Layer 3 of a small transformer language model trained on English Wikipedia (8 layers, counted from 0, width 128). Numbers have three digits each and are written without spaces.
Take only the direct path to the model's output, skipping the later layers: a vector added to the residual stream pushes a token's score in proportion to its dot product with that token's output vector.

Output vectors of the tokens that the questions are about. A number n stands for (n - 500) times 0.0092.
" (E": 520472459521466456463510469454546488539485445481488516563533480526499507472496470490464425474499498505543542471451487503485454484510475527525534455476451509490437488478503451553531510507496471532477476494527533541477474496511546513480513494523449522485489509494458506463480538491476542501527491449560470564472536528559553528540595456574459469537508491509502463496508470518564486540519
"ction": 540527541527359408506569484439530401544493458468411453553454514452514533490485588507534514422417405556561458465432540553469409508455487615552461478525371505500462517402620466557517569523463423536493460379559536496427515545491465470521605406515440469488523541481553456411510687464447602489532427516510481588475579548549626626491651420526473489376508506522446474383491414427635580522529
" init": 602567413600378292479552379365588419512323355423386488579612566615557609486606488608436345434346351527803652484417469526384441559528553607589396351522225347389454365324547350643632525426367459667445395461599525467389423592606500383414655431608447438408570447595375564454358593519375647504441339367528335682420579649421668695661716340604405460399554513564415580465538458464869524738613
" diffic": 567533459570405278445571419365589386557336327400399495613617528596574587535603520597453366446372324506798647471414494587388438595555582634586405372493248412384402372365587360651598526420306406723424364444608533487392430642570479359444636429607420483419561465583407584451353601514394689524423370396544383635431596670437634662635691316558411469438509513559436551494565513485884562666615
"e": 533531483465555460474571534465504487522479379552413529550524465481557524487490448483522556485561426499538612577494450440440423460534456497528433488541410501485534537495532393509531456512496465534494404589434472549497516437496477470463391511458465423458455495586536556455375696434452575518506364471502588533409461533487558463496548528502500549490551524461508514520524485541582644509492
"ry,": 553475415526413399465529582357545471616502407493432436603503546610533530461555502431442463575412568531542601532525511615503492539544524552539495496513335516411474448371587432582543477537482496599459445513536565533416395520545405478482544540452474480502495483641499500471505571550466541465470506461511468578355526546442543600553513448522456486416519484515467504468475470487589496578534
"iful": 476507422629382423502548419353618464520417375447442427572496520562523529559466535520535409494432441524585587543504507527474455553493569585616506439505360455402411443352596423650481515524442418577485370368528527614527459615573461364486574598549511437476554434611431538488422510491510551551407418482543414612468543621521516559524577449522424488475526504596408543521425521629648600545545
" right": 526544465556442417497542460476543492507473479407474494547502520547512524501515515514467422480508474490561553501463454530484475502477521494486496462536393461456457476451551432461476526505467451526549511439501450504486532476535521446463519527526490489512457535570575573533456587523473566461497416479529428499457533581499575522578528428522503488535516499502490502491560470477535505531508
"ely": 512549345504360408521548495417458465576383447487404460510517561555460476464541553533456426444541456500551584430558431512402502581492608522530468575497379520435434474451538384610559497517446375548476469421541625488544428556482386320430526453495440561360582448552551583497527604481406559399510427439444446534547527492474555569558608462511446491405446487523483492504545523450637527573525
"onym": 544504460602483408499594459427502427592415435485422516586638524516559564578418498539409446480436435488560556554491528562409507571503530530567487464493362526460440433389492500558560529529397592568508468539550442519474475567540424366450504488554491428456453523560496570490535568469463563456484414500464504536502580623482626614478595436513463508467497533516409630572554503544645460558535
"ally": 496515541599503395469513436471508513536306484451464492417569587566440569482559557466518407375541486567576646514486471489423445540528488472535408522463454422416507494480546458591498499554443337577466520487537511484527412613580466399460586501519474458420486532559579577463440589446384506479500422442488468558408567555542503442487551484564475422557540477531560516463583404551638528603522
"por": 560514416575497359468592360363498483672335432410422533537588492617535559517463610455509432440449435514561521500502490583530446569469435566512440457493409420504481481475578414565579495356489459530429498581546553538510509541496442411514515450597453469472558521467409574447450553574393508522457398509556421514505559522519553560580586466456437553474519548554462516484512504486612529560535
"|---|---|": 622599473673529368548580490444602434538478406394393601487567404534476576432463589533428425479450441479609588475440561547341351591536490645589455382545422507500505431356608520536665486498387478541421361518595495535474457529575543373463559433603473528440593557573515673447440538600497508508512275440603471596405520661414618543622718380608368522534555617617458427536586436485706423463559
"l": 491566503563449471471545481487491531480451494493483531523506481603528495509473530525421459561466484479496559601472459532600486519545435512537480449528447540496504467525591483498499518463519481540520528497504556490492477442493548503451515460452536470487504547599546539521449574484487523532552505433575532522454470558484542566536524522499488439430499549465505516465498507465550550516509
" them.": 567535452553400330436589492478597428433421450490419503533542589537530512479556444573483421526492402440612613553530391574569536515518533562537426489513376463444508541487469382583554467464475490574522423420507527570394456487540496469478563548555491485531544478495584494492427475478494472562494424419512448568524587531466582566567591422549497457460466501554449507483543454460570518575525
"view": 542542536631549397470578434383553565509457533441371527553557507560596597524511470504436445420406428492594586436482580562572465552572473480561544460515364518405444453430630388586541483499439455550461534474615572480430435586513495502508546529566505464435585458542474474517432535502531612421437442474455522656498540597546573523502545461584496515437517505530460504506594514509632481631526
"|---": 579554454582371265403547405356616388539306350416372521628613543635634627547569543597444300387321318509854721505400480573410445593536568665561411373516136388365405409303599305662652490447342402760447342434639537494414416641580454340421621427590389442393569461634424580447337619532354658522436331390553381645416609683408710684623692209607449418402542516564446577517587505475978552708689
"uring": 492483441439343393493533515358601481531449470532448538558555487581515546497532587562548465446481466549603612545464498588435470537570549528495415443413371418527444531399538393591495485389434439601495397458429493502533466500514494447487495466595446455488504477577453486412496438519502438559519478447490431580466479608554533553584633466516454457416520523512458561481504456415648618570532
"|---|---|---|---|---|---|": 514489501569436388405562425478496484532502341481427471575510474480523605486515524492412419466429453473570566455441439566471512505502508469547511429529424463413462485384509389505493491468454458546474341494502578401498543555494423411417549536589422476511527478446503539421416529489470611461484472429551378581430481470520606648482508390575526515491509501562450492440576505469628539550559
"s)": 617542485617361494452462526424547451461414443506498525457573515540514510504572502484535407521543446559566653562481419548517516519495453615512542361445292468447520419450516415495670438489447506565540459467526493509435483509609504371441533521441446507471449506554606458545554531525448598519408410438486453612537562516451517638578486428510476505500516529529510616417581497515659486635516
"ely,": 490542411415370351519542553481451388561332444405358423561516560576496422535565498556476390440505420505612576392544434459366420559510588551486432493567407479358425429427576324605511538468490430666495449440518647491492408621490376411445521528609417510342553511570460599444569632498528592457498466467450465543537549516532602618621583445553505477369477583469462427489597490417674500584541
"heast": 575543457578356279415540403362615378542312351408383515635599540634608636552559529599456313395339320509809703507390480572408446592533585635569421353526139411357406395301609301665644486433343408763456329423621544483415412636584464302431628422586400452388580466642417576448335610527343685517428341383565371643433615672403698691641686220607447412397544547570434572502574519463950554701683
"ening": 435500503557374405438469456450514472603397450480401554539509569559524535538486621503549412454540483505551696556493466366561514598519472525535599464468391474508393470466570449598537503471434481592466436459537528579487525483437361422510484451580475501471520551464437540453509472475426533540485522506555458588441530485471557569570559438539455459437485528535485521445558501427648568490533
"alled": 526534506557494361518462435552590531426430439514384478516581441577581521491503500455452425395522588485592572516509494567482485547465474550556480438513437440493460483421559411552564477490425408630480516556580566431451409654577403409457565582523495427389517526604533554436496557587439513476500411404421462606451547627494565535488513487592467420536478515542514537486540524469598559583561
"ean": 528542393535405434543536431408543434505392399553417530516612550426559513535537423568531389513504434500561615518512498508420417528493480571641388479562405492485476451508549387537511490512469508601462369537422533620467541444494399498417466447528516521467517525542555566434424614467471555545482446509495464559413591606452534514570561482515480485487490467473453547501551414508584560609545
"etic": 567555453460401383576560420417539446555423401447407503470551489546503578562605462469438379484463423431568633463560545447410497520529540552519482456476394487434447428521579462556527543461492401640470523418561543469526528519482478397488575532511511431517476478591554577555366597488454515478493332511484410572541517490511519592561539453570488437429527526514398575532493514471643492556532
"hed": 549540482618400356430465573421534448471414473419411464591524565502459533484452606459462404386474552444551544442481463581431511547584526554513520454535428407477517414418564407672568465486428354561471504453483544515565503561452521422533532454426489497383568484611474579513323529539505542574480429407452415519475564503532529498540576471498522484507461456540503506520534424549622531513525

Output weights of attention head 0. The head adds the sum of these rows, row i times number i of z. A number n stands for (n - 500) times 0.00087.
o0: 451352449459467429479139512404619394537525376554596562649381298449734533504413653470305533439608485601593387574670647496471479642436549385437531261445652495443708423503503467307615272674302509578631742528393456544413573443433509607355613286442541670426417574439367402261631601536544601750425528607530514531341605471656409314456638451540465473580702592556483620545453528421569548510521
o1: 442433675686459348364577501542434516584404457592645619414502599520532505476521419609499448370511319446430613579361700507549385352365260594513436649617663483626614376385474355499547488267548527559609597627397492590548633537723550533672527580532487689442413426555637407394639556376545373530529503469592377396584390567620423631524266220385517493520499459366413535593524449408429457570417
o2: 509530421422576593461468560507622413661481512592506559473634495618536857513431463402515339440541482624527581593378535553434567613241470583510569304616398248736393453586555371645644440384536385380415242734347564250524601429554379447531514569751111486246325655357436442312377534542603585606425644448406591772492490420481489565388446561384560503727539465571321499491472573587500503463742
o3: 254517687463562496249428273508521516501345654536248502499438603411464435564548467696433534649393625616590453288543689585632417604394348467454532473579506473501762487388428550416441518354365492608569609473740452295533549529439396353525336656650734633492474428414513363615550536660574518400406683613422397500559479546379567402696317449601615655502486407371496653538530738363501516370275
o4: 496483460618365611405326548530462607354589822671512547385536466575398340431380259448374377517460701602845417506541560569489615432546511512524548463527654629806419629674348497388612659612556551463463324551703592699453422562537451230565541570452331379412588298516757462682465560640727361625616426571396477522516549483583667599421498357585708466603549652553359419537406425450391414542264
o5: 590614388354272543519557568270359744489461415484603402419462535407475369465338629617610625362413709291427435457465513504529413505434491459685539351364617475602658365580464396528470463479469519494600306452417478585562515502562494598574499346476248574485475582540577361562561587460559665568483551393491616746467343415356555548598352480577390511559584504422565562586722668358488586630280
o6: 463363468500453615498611597519501550368414503624655504562588613486688516540484588647541394390620579193252391527626482377636413637434647392447358321637341520609239344358417237377248485591549448457267435441703655420651523447441527272468348534572387429518308431423522630642274504411410481482360547433658527351465236412561532443664396409533412494723404349390466510440532506478611605492717
o7: 518447374426641813567616634631568552533504526535566443534395514477547538510392539677394712528563514584543725561603545427481413599524513735474283594360542278599419351476580388732725640530307487395450557644681576639585473567532437349580226490400502439474617481290411683544735445549519512567512454552728411492458348394544463602541216549307477398388539426497184624374618352479630592608398
o8: 355417597520477432356621475219821632396684430387477429616417236448333647403557442425242393610615587438407505709293313575477411422281586519364310344516620278624799608592447558379258766532402516581455302599531682296500471678482536319480440626468477414583668604536510363622508357510392586543569738631604448574609587661609344550397420372491637568306475707547605486655517577408710488714230
o9: 433569524412503346629556462519539393415466531491589398729560623643436655483384421391709634518497632759503421554491393446573302356563392549350489564443403501478359493402698426538526473376701149462607633660385706411446523267382572401453646470549299511417411649514317337357532720570401386479605388407411460616528670578484408274566527382503284437686720569708556573655587339632536661668145
o10: 553448624716598548642742621644633435696378496519430353551637570659549475715488762603455436375535627732676625448151581538333684495390437386473185478530548482471303345236573440462519535579505473474476324635513384414489563642424485634416439397627518339436579682753444461165360597764464278561420385591680590721339429461507554390570612404459253346542453537624400595530484701595385579609509
o11: 710631432412393493614399440422449639364670659527506624422527505573484366623430438526365550398613648565510562445416391517565629573427245470679332492502448536381592425275420386473294314623402536342551471682488651474465572568568543433527607297602477334365518246565586463559591361475614399374338685535566647401524512479652500606452462394368689537500515668252489564706512521364678484634421
o12: 423514604727597685346377542454363242422516237452510546466501523330611441301436616366166576467611614634493472518643415552596450560512456495436643659543735434579672442571422566542393510726425605587593402389508599492582610421305594388403656789451381459309552443548571721635472602477441619325302544567566373416310476579540399468536497527410434351560548525660484264684521499698414562494395
o13: 594387370639757623348481355532571541538609582281236392488679547685444330250606440225407653609419427443556488486481519366420514604563476311566476344399615442346630563571575530535438399638801351277458720524444562460544698520594629654469657718197501384823553543756639514460427475698602457404518315448495562667501592727353619545485518427644539677403604622378653505609559574501298318405541
o14: 465343475455524658680441534322581602264339465458359557492517437548419677487460375299523742556723651577606477439472201432551642496471495537695648545430463545362451531482382522632432379459558352320504572460551553504492466260418664500564249528241611144462696468595320577522540517661682428557275566555320461418599625432426446551673391640571276424443470452577473672470321472649499452538591
o15: 660565427494453457379641426388528445577529533527285525491348414417630554431443490585656641503358586422650482533418586649598390509404605594380429369350523514413484428411425318617580605416179525662591481568411644564596662508461433418517390464513615600533548595320562483406519431389351568489239513456638444298545389369474730459427373384499603536511787622589494423503649517458702463547521
o16: 506476525440350609477639419481601462371623342411636470566346554447249422438423452450558643469495664341614462367525543514617312553433806790388396420341650377438305584702535603480468353533575573392492595438614410637525525426429594402529467553425751438525792478279647373531347326569442540573656230403361293628509379576457532585458491236497353457465802492696585498710453205473557482543519
o17: 508518492577490351538620476670809559377490388487599532480582774636443398455615484480615457562434564464505651394671633690446546227511494443489393462516296404540652524485345383505484522445440478531551321591415473561336425413523735434401550553577445445285432443603587569238551483351759782413138533543494550491308732448482507561616569585591657629403533573383590573588408507418289457763681
o18: 492732481532470466607504543558446472543391623527500509532542305561424340355348592423575608470603432663434459502578522480487555540426729377694556499354522348363557506568580530587413517548445422484307319401519370471402412572287693595423474552518681582351478555567548329501674423383553364605432545735501510536317540355521585454616573634427724639270382489325490441454452616464571682567411
o19: 638257535670646379423351377561487576311209385558619520503568354540378457610725429515499464375615669574620698553547442663521550510609540335630553537509466420433639537742478636537465530465405610445507527239640434551518673466556507691615316631464485283317774274659603387774291358568538669489600360638334517584442375578497523511626373460536346313665385453618409553251408345591584425474445
o20: 576322569326453577448451467420641571619353474490255703519547451624474605462646682545465343367496208653553382719354755438611483541394686334420497608579382364402622341517636578358492510310358468483459615514395537292236848716420425442557294392767454513417339410447490426480583415521211539363587616467473452542611475515434422588465642349338802702301523424560506612437363533611671419585344
o21: 579395257386470473501516366392582297665494600388588769601521389427439533524468702287666538636475492805446631404404469490546302419628494502633391305414313311392388334408575407660489540475369356546507531517497646515439405388321405533359444424520531528473637427558498553507461535455566690504502597564524670232405641496541647574572435485193432482482638841441572499494619370381523392616341
o22: 514621580533322376583428616580428656320524324712545607489469492465691480550324558647534520566469472462355715636526499247551396627536430469391684484413624644599314601465521462411559535481670635520436404598430708486356442546520472446375621398561347544485402553383512514679401325598498603420308687301408496527436508607524581509314396463383482533528582476422395622399454472612519534538511
o23: 584530425595610514656691550561502463460557482148481400317453526421418343557533631564491387467579391456495587506421332616562517582518359195721566649567459486589751346644577426535464413167594548363538479465322343205581673466485476454513586650624563740273393450605639358467349461669589552484362584583503358583711601570467617491509317521572594438663618411398450248517348546346517365460650
o24: 557635580377478409403625381619309422596311541473556419459449635287574415656655455681616497736364472613786386557508473569423562666448544616329618354433475363602447523482528425529440448280527509277648563436606649584367455544596312518507456274448371486409393540534289369625442386607450377385440563426511312411495540546556473663522591578634577516255462459467492586351658286427667603374552
o25: 516385736326331173805494488553575478425294659531510607392342405366499447495546574542392479444533630545578468489602368392367593426458505441373369616635582637620589286503332627384611463619480414418582472206581489457541361475339681489537550298512508642352376463727313420565434494639301493459552605428666560524444524439458540679615581593507474579496760579465296606405530447597511454523188
o26: 449542666505540224457400496449358555480741507412512637497574459585585465394512556439530553591675424323432417381723566509565414714589547526548314573558416563305770299527574469690726543472413368226253770543361373404496456532567604407531347511540549469455574430436620483429553511573589508513557430630380351579478511516391530320566385518452354876461630285325395431478618486499317502444476
o27: 256365318452470444428436664493491548730411480505436481662602338361478626508568454588703342684490648391453499643536570381471550692652562570687241446425375485474448500432450409479548547628378417385585445631347409389508537592479423422666354415582680557273428523352459535514633630315557427567321781637431782657519449673631553424475441408667416612325335444460546456594662350392728578447461
o28: 638543429447393644618334585442448622509591524113408521546352542456275381393475559398350463685794681608507637452542433332386626426885484505484487616240636474431302616431643369370354636645702371280429615486484487467427293394396573761547590570502658629609555353444408378564306552637557566279582415394488409298693711480525435396517745395431282464421498406372528487475423522345537395546394
o29: 470272350569522374502404584438475357251604415503488427320456558639548655435535398553567404516462594438389678534368575518675449506344468434490493620470418580616458429483256359598598564242713347347507341659343382466556581457663646360717448690446781582606360412321374769639690538375376573514460504542494448491798626581419568555643456457386628632368240459248612368369308624515425399345346
o30: 560476336357596418356623404283541333503561457406575546544386733480157358402538501484359574607493585643679489624403538374243490345632396585520708498320625397656450477357499391617455405595678517348536717567531405662275319647704512490655595630271514633642484601523673449367660577619514608469636490658659832339503380466543471353490653545465474419497396393365506494642290549416412543551742
o31: 529426564570189579565421503576396428525478557345431321547644303449419590553413402511628610526489533680324510233559359383366578856568572547613417537710484548272578534514456690590570497547523540380610579509560599318698392499418453350555393534351651410468624538707457572549412387390517445337479392585647496400449561390663574571443536454593417483490526442707334380426450381849478407447345
o32: 578453440462392407223604426520481523389541481673581615523377598436617600752669374666664508387453397354550486475492617585580362555678357543633782670565474413284302479490443655494451485370829439482439486355479641493503593658350673470395446557596336516356358476535637358478307555559466600552357520407297429435473597533562649715617462373517627507522442609567411507524514561407317536693523
o33: 441548295394433741538400534338529555509519270305733425377427504621356588785443539432511619436687396376620452475574529477493489414273547598659474480464727241411433561416617662546476602748471413622317382522474480525287660620583514606338873520462360477481617481564478709676301374525447705617438440612195601574384383520365501421591613507667221444523481439519410582492355581643241447469815
o34: 516489519622524675612452400623569509399590545399379512359445614537542607812417551520410513433560435442540599621191527291489693523521484471389525363480437447713796419489327576503440421404324491446643509487448459343481575516331430459535565564550683505657333479310447559656495476417312365465629506542446444495391513493606363573490509564539459412545338594457556485335459448392597689454714
o35: 631478676431450340487523556573639620498509471391624346357605677391658460507383464691481536305575607576510403455272586567398444514532670461468403322518655380446352466590452710624317449627519363451378770395565483697487413500499489542644491675376452436279479353566404471495148615632414799500695438502312342652534463708475460576606459743630502450451356499556618300574577477589458380539447
o36: 644506460458494234373327485206596425481537535536345489460524596417417411552622309295683467497342385493644601344475737499514492522421640313583497631570394505462510381437444504548482409304361463541679522308321583396547657627461311578513330602529350569461556461439400548427562398503287560656410653522640594418429412581782453630322367546798471469566541362534405337532480638530503526456198
o37: 373426486458335509509373461478452799631498602440497542637454437399462433387423582388411416422360407535523503573401458560332447652427539577428566386597548597643395724562645593358620665560342546625365312542572441455411564501420636471282471503532518380312451383427520695524420592502391472435465531458486585614495339435529540449433489545453687542573391443398499414590618468504422569495431
o38: 446600640487384635569497397470770575475399544511517345500480477693591589458489444582480467554386511505408473366641459595642542424577496425414548470355448297482452495583600493596511387365473487367498551613392603675489603482572572482662529480552548572370503629658386543548580528330413403555488324537467657374450767250439515321576545496502592456418454379483525403490598595413538560599467
o39: 545354483433425554503472471755525561327492535537573325522533429240519395478360361539371457468419280364444573549493651502413387635716485522644439357353526702553402613494652442557498521558631328485545602630569604516387400530640480426405394398690528617562401454304569380681595529343608356472336441554593469282567387417594447540453423327518560487578548701544378614350546394412364634399739
o40: 410521504521328623630447569604699505677406458490680486499562624489482526452609560764519706587354454624720532500413671541417375480529501543451435430331689324616607508590790486416584410634293483701594522625743496616495533543394563640606506458585494621492589348423388462563641318556441433783300390614627600586514380435702662503332405639442527349413462466495496486455361346593419543467769
o41: 410457468527564460517510717544371205549563434326535503404535672561197508668524524405676619505611332785483567509520606631530441408473406441569573682281529350550473600606454320394569554609476332482426439365533471426558527480493428621340488539550697364494647356493572642749527601302463406611339393379307310492464486484578690475419563519664376643453496434642423576470649682390378765429362
o42: 381440531551620498328586414469393650308359485562535538553390556502361422602501314488638493355544376593388467696712525416449341390499683511549464400462395441379469524708474598520487663727550530434398302526561576351655682620369645377424693368611561551534348507418399593540546345223540564632441402534555595522406360460533366638491505416521509490697653427356437524754570434412734536479531
o43: 406442649428435364569598395424642772304440703463484508372486545428428472566304518478478438539540696501716649555521241313484368449594565337415452704461634460574576479597681535537299457673470694549604317438458484587361474520558408496735793391416669556391319559535509317548435473429430390541717493590484518544555614442736466451669685511614514603597561545342516386468467313392695473523649
o44: 630361615461569416231285420465730569492650391490424503533625366502440718332496313744332367707401485405558532534326640547613543630469532769518428412576628493423575627459526527480578690449345168497540520649572468537442720673670406411867355442540628670632611435536513429479454411556654283448606470628346603597294500677348652553551519543310574565641492514343597363587690444531661325617217
o45: 388451431510408557560479517443555379582487585510615572752549599574609600488748277620512750527385515581522435652450469376351383628536397561682375491373410490378400236319457581467389552573381644509416353675529374518469472565516384480389573331513648425430405501605265637232610485374404312535279504625391678368539388443540568476457435536591439425500641447638319586375407540415456476449475
o46: 741354250333458574591474682504547577552525486528644593450470406558402349425650628578426451681379409649303417760618375560477536548454745617553586579277534634704559518637409599661487477531400409478632447659605623661524430368524299692713479577398553356460491532534597422618482529602411499435415474421545503649339545747436759526509482550422532471374622514414657620474480495293475677414545
o47: 515463416680592579763394325594574657345688459546657453559531620528430533409306476582356448530530432319484484459675282545513348334543374547578620448452398681588331695553206293179714554550821469425440487418341580469378476386649684364624407544445479511477424502263793609613436367527650347600631536220565463511630415391401408623448551295239442423652289559547345574499285624645476386490574
o48: 374531446516456265298510337434479425329246302605707419465556475473518518444552440327294754398336593551445373505425661492431597446581410134268564796658431501558739528471579493385368569379438627472386373513569522533384404406398436661628584733649591325392492385369552497684493473486292435532485362614592362474552380374401740487246411470400705321576478459559434275351446539378551588428759
o49: 864596486363499587497526448568512442634318458391571758709626633507587386591491657435569400404650419522474364546420408415490252689458391515460517482383424377572755439475497348587664538460421422517447574360748699513514557578414446521508489439398452465301427421485561318412356646629561309513650468544582411501366487439526485537568463609474616508494490473330461465495542678437587526672554
o50: 575533328379379433377582230427428512618433320514369435460358678320713468610545536486331537613591660509424417330453490500466755407353528416497460404463544693338424406594438355458591252607374563554588353443489425456420517619704510197449396633680395455493466341471574530409562684443480581406455466541489344298664472544681492476620533652426656462437440471442457530407638386435549459509646
o51: 341565601638512472569464390501639303544299396408449420519384349358480677333437600478303549454435459387377560493439667533431318542557428450572498401671550617602524501373609673558190347427451543672651427518317563322589397488513484565522444521722452398606415456537239641749294420465342440601468745456460365440375415428422241359469459391494587467468265699470208482282514501474447495584553
o52: 692505596384622494467451447505454666400613485519485491379650573433540448423232405494542702601152460483606644451548604620445513587514558719442575405505793247531474534434569539597475692417334578611330432412444584414510512718662449324549371688438286269365620359534317556445534499558407510523373435467529348551544424383591521507519428660578470743519595497496473477673542363454411443634504
o53: 545420365387588663607688483505473460570516777462653543457464632514613542615411638552500615678522529531344486468546381511613465296495301464508458290564404556598677637659278569538337480439439572524597500305446602524590466339442536363478339396345540553467352448338667406416593496214608313555555412343592721306425517636381335599491509398629584310588416565471683247520504503349475369475975
o54: 565502498397383421615369429577659622522365551299612691473663625578430417495325463449419440445649517418431640465418431488395456546616516501619553439625649547420480529471668703531455565574440500542403714391400487660463467585536380629483564541415522326440555714580475578619418588497448610810475490509401555601583523512564531536370494540558299469421395503419238697450397480402476570427410
o55: 620550372357463592439381412639423521552475518569551484533484487525659420346598568511461502568607476544617418413726349495468279538547396528432641478482551536397615511509476330354605568534542360530375528671504709379658505533429553467538543420543562423457417615497506459288516333533546523506658688425639465562530508340353445438423644355424405517505348604466601416321652383574420551495562
o56: 467538381518428692436491438418714394457524524379469579436538434355454516416560568544492675418470587408223398356693588444441489433654413496696610487433599441535537547516540665594486583691600410466495643421293320505530382526512542413447545486478353371407543291404424624448403609595541513619438499484550338391242314469436352558587451602750371526704579415412528437496597556532577551426636
o57: 456535719472269394423422497333633433347782582844402547741452367474327324587546414457317489528432522490498724596566528521425605395454590510544442479373572379690593396415473349616637285603324525598600467609584655327398633637441516540596385256589418492466444582343476615355619399240537381625545554603767594385448495367382646428579383424407601476261568457353556429548741449519246576573370
o58: 564468493508509614476666354521710593661525609530530527411464651358334443532493535508452419561704529203312385665566215431604614189525419533569489521535649474499474540554381405266503548698602648456408574584054460409377426559545340543451514574504382420392357509367359473453262455509385451414419520368550514464725650385293271605443722271458480610457457179392568651508415506514352271384456
o59: 382571489524655718385551282471421648651631536335385494427654591473428724466529534586466501529512582202446657499335498350479541744486429634542453567420584408483477657495363730534542646547551499503648441412422543398620515417668524497422429605496618328581536483380404609501674660448665589342445602511563351539503494770634663397578502359664400488534534552412616503505739568336358673596498
o60: 452595533642324467553547567610581370506188366525487448424504517595533818487528476554509425472606772601690637507524501703698425556462627577317493653732522559446386397304503206574379617452301518542439474382581647292602446579390420675608611393494532478296427494515393365735341567489414502426726528309573541391322594546399603474394510651631764395560396647488262535392529546569643498560608
o61: 470697634438536636329550444490553472329619643478541466649454427417498441459636515481430553407492402365594470581566604517404649595576454435439543662402519397413591495308551562844591412393299546445692651596448507566521660579673629457256419428527345524477432554698466410464854455488434359510327499620714684381517478529671661526445504656405574369353514643489515522617632498441510726441802
o62: 415497390408581436524461398528466471367601639293429623358487587750355569521386708479311631545593544687481615608363283620558447441424564577416408393464259501670223556430512690385679511510543611314607611414578605641392260413508231488546408491617454236581571443604379425767466550476341488520347719581401691397404669420404372568744342382662350420689567498574453405570400377574400726494752
o63: 349605598602421497410646593568605308407595622483513223473555561402375500297538474614635423567379558421435493549611374557655597469369508545313523537395447652483439352632473475492413365699593727492494502548537532695486437477445449482411342404394527604403463573436440522548494455461579553387464505226602394343495399403553681616423420498350667347615629520618454444436583748602591447578786

Each question shows a token from some text and the vector z that the head gathered there. A number n stands for (n - 500) times 0.0044.

".7": 416536447456532535518391525401438512480537514489502638468472392528462778537521412430487659503446586385513485476522520472351565501592415585557545496571566587424489570382630474654439502427518458
Pushed up most: " them."

" compos": 536563485504431590477520525505493520401432554395520481569478561530483545477478491512475483475551459484457538555469497515479545545523565520524445472523470533551501471453451506476438524479462515
Which of these tokens does it push down most? " right"

"elling": 535412490621586493455448481641460515433482450491471481416534507535507529470538573479538366410521461443425451594468645482477496345543553504484510523470406514569465517455466523432404474388256505
Which three tokens does it push up most, strongest first? "view", "hed", "alled"

"ob": 618442594593528478512493460548548664477382466600641532576527599398495444636562432763523586528549433341619470293548337465489362489511621639482299528501514569488516488443427518516561603516699486
Which of these tokens does it push down most? "etic"

" for": 471518497492417480471470630602628591317443393426494499477601610536510592501467550517439433352600369587389501586510679490430619480511437576663362667572455625551479558360415654466360559492461530
Which of these tokens does it push down most? " (E"

"ev": 488464564513517527491507416537552584408484541593515534497580560428461474429550474675516498582586438396606488378451342475469470452579495590419380372524468445445627558489454506509543478490611509
Which of these tokens does it push down most? "|---|---|---|---|---|---|"

"e": 460493542524534501487557457513509535495488510544493581501561502442499531488479469587524516592606432434525509453481419558448471441496449511504466444532528508457535493482489467504462534475550482
Pushed up most: "ely"

" 1983": 434497451519593523312461521469416391542534467487404505556597436476524562675539378444521618484582490565489499492588530552512617431493416376617554655524564677471466583499638389535453495391528465
Pushed up most: "etic"

" A": 500485538510528461499526485484489529512495529534508546513533488462532503495436481542502540551537467425499490447471436567444448475538482504535475430520542506445474482508510494539525508470541478
Which two tokens does it push up most, strongest first? "s)", "onym"

"202": 510453480467357291363489175382489505563743475383564599518442427691508490520423380369497314585513484568327420531531423494278473479433438446717522365462407409489337492615445470595438483632431596
Pushed up most: "ry,"

"ric": 488630498610543439369443608570465356583538349515641485593447459587445685535391454541497592441401610484428481582545620504499569512513579677454529450375384666637450454434440746524433523370318411
Pushed up most: "|---|---|---|---|---|---|"

"|": 460517504478527504485540500548566491502518528411494560455572425532467520445506532482407488539516433456394616563511487479478502471456511437572531488518507469453461511489547484405444615485585413
Pushed up most: "alled"

" another": 499540400500475590451533529492500531326438613408542313561392527490575476566509597410448488421426436450382534487466563515504493560558549449574561498553533407507574471433480487481526591399514540
Pushed up most: "l"

"00": 520488487515557621340522520593473433475509477477516436528476488549458543635504436474428590553510483483480513502558502493500604493475507481576538639498547518473496527529525473452470511425424382
Which two tokens does it push up most, strongest first? "ction", "por"

" Kaz": 486549514462528496510474476428514518505535494453475491542542401515521468445522504511435547521467457401500562460499418503489441478536508514546573393541482448457518518545560576494527508467562398
Pushed up most: "l"

" Front": 518510557520530536433519426529520562452516518625528528473602603419504411417566491697471483619597485378630456420458310457448486483611463581386373388514411385462558542492406531531567455510531526
Which two tokens does it push up most, strongest first? "onym", "ening"

"\n": 495542548501479549573473463435495541422538466457469593498466408594531547440510489510436569472429486371443511501541472537432486511542414544560615403517548516383548504545613553576478532453543449
Pushed up most: "ean"

" |": 503407563516510483565496397458559546613434489338543393402604588471478463494456533503413428500507380522464653587621406538365529584539339521570495549524608527451468585504611378525402568495633428
Which of these tokens does it push down most? " them."

"oth": 363646500560506535416551537578485414393439355488429354574536526551436468531438496482473595597436410495515573428604603593512502471404502582418531507408469510623570386501480604455415578422504460
Pushed up most: "por"

" 63": 444485534406544537514377609466496400492539450413594533484570478538431705494547377339463597520475623465496572495640474500315540554517377474564524398626524617612395650408716404654466461402574458
Pushed up most: "etic"

" 1": 431524500518529478474543471510496454534579515381558551445542394496458537472471526445459533554509499520396605523540482475449550502451470435540605504508536469512467550478594409451467520467544463
Which of these tokens does it push down most? "ening"

"yl": 500470488492573523507510414576613447593447465453549442489577444508454431485498521572412527534491506525467586470582496487562492492508560507468415382487405519553474487471387541316537556562553427
Pushed up most: "|---"

"6": 414550446458540527513386528401444511481550503480489642469504401524462785552536404429494660507456579387534488471525524467366580507597417575575554507577564586423498581384632468646405520415524451
Which two tokens does it push up most, strongest first? " them.", " right"

" diss": 578421358415559583447508608647599664350504508473432489532520632511465488342631535486608510450498458412529626628535669459397515517542573329506291479498558443537472507376391536349538342553456549
Pushed up most: "view"

"1": 521452590478501484513508433469571587507492482516520498450592557464477488495504506598463513553513449415548497388509350517448452493607434622467433449516484496448567562524518487572506539484605446
Which two tokens does it push up most, strongest first? "onym", "ening"

" 69": 365564466456562512490393563408420478498558487475504622459534411509458786561541402416481685501469583417554488468529513455377612501586389516578570546583551621462488600357646417653417503394513443
Pushed up most: " them."

" $": 528453449487540597381497510616476434509496467492516455474503521540471501621495419507444490541515477500466517545546522585487555497482524524566511610449514486463488481554501502411436508450416405
Pushed up most: "ction"

" No": 532457576477508489551525439467530568422494524496517490481548577483498450471483471576432537536493445397552489393466386545468447528563476579449483398511429452437563463571522538526562453437575471
Which of these tokens does it push down most? "hed"

"at": 453550466498509505479486526518522533478477520472490476508431515433488500542527523548537391470614517484473457563518514586443464529429541505531407515499464571496380570500428500470514491499482552
Which of these tokens does it push down most? "s)"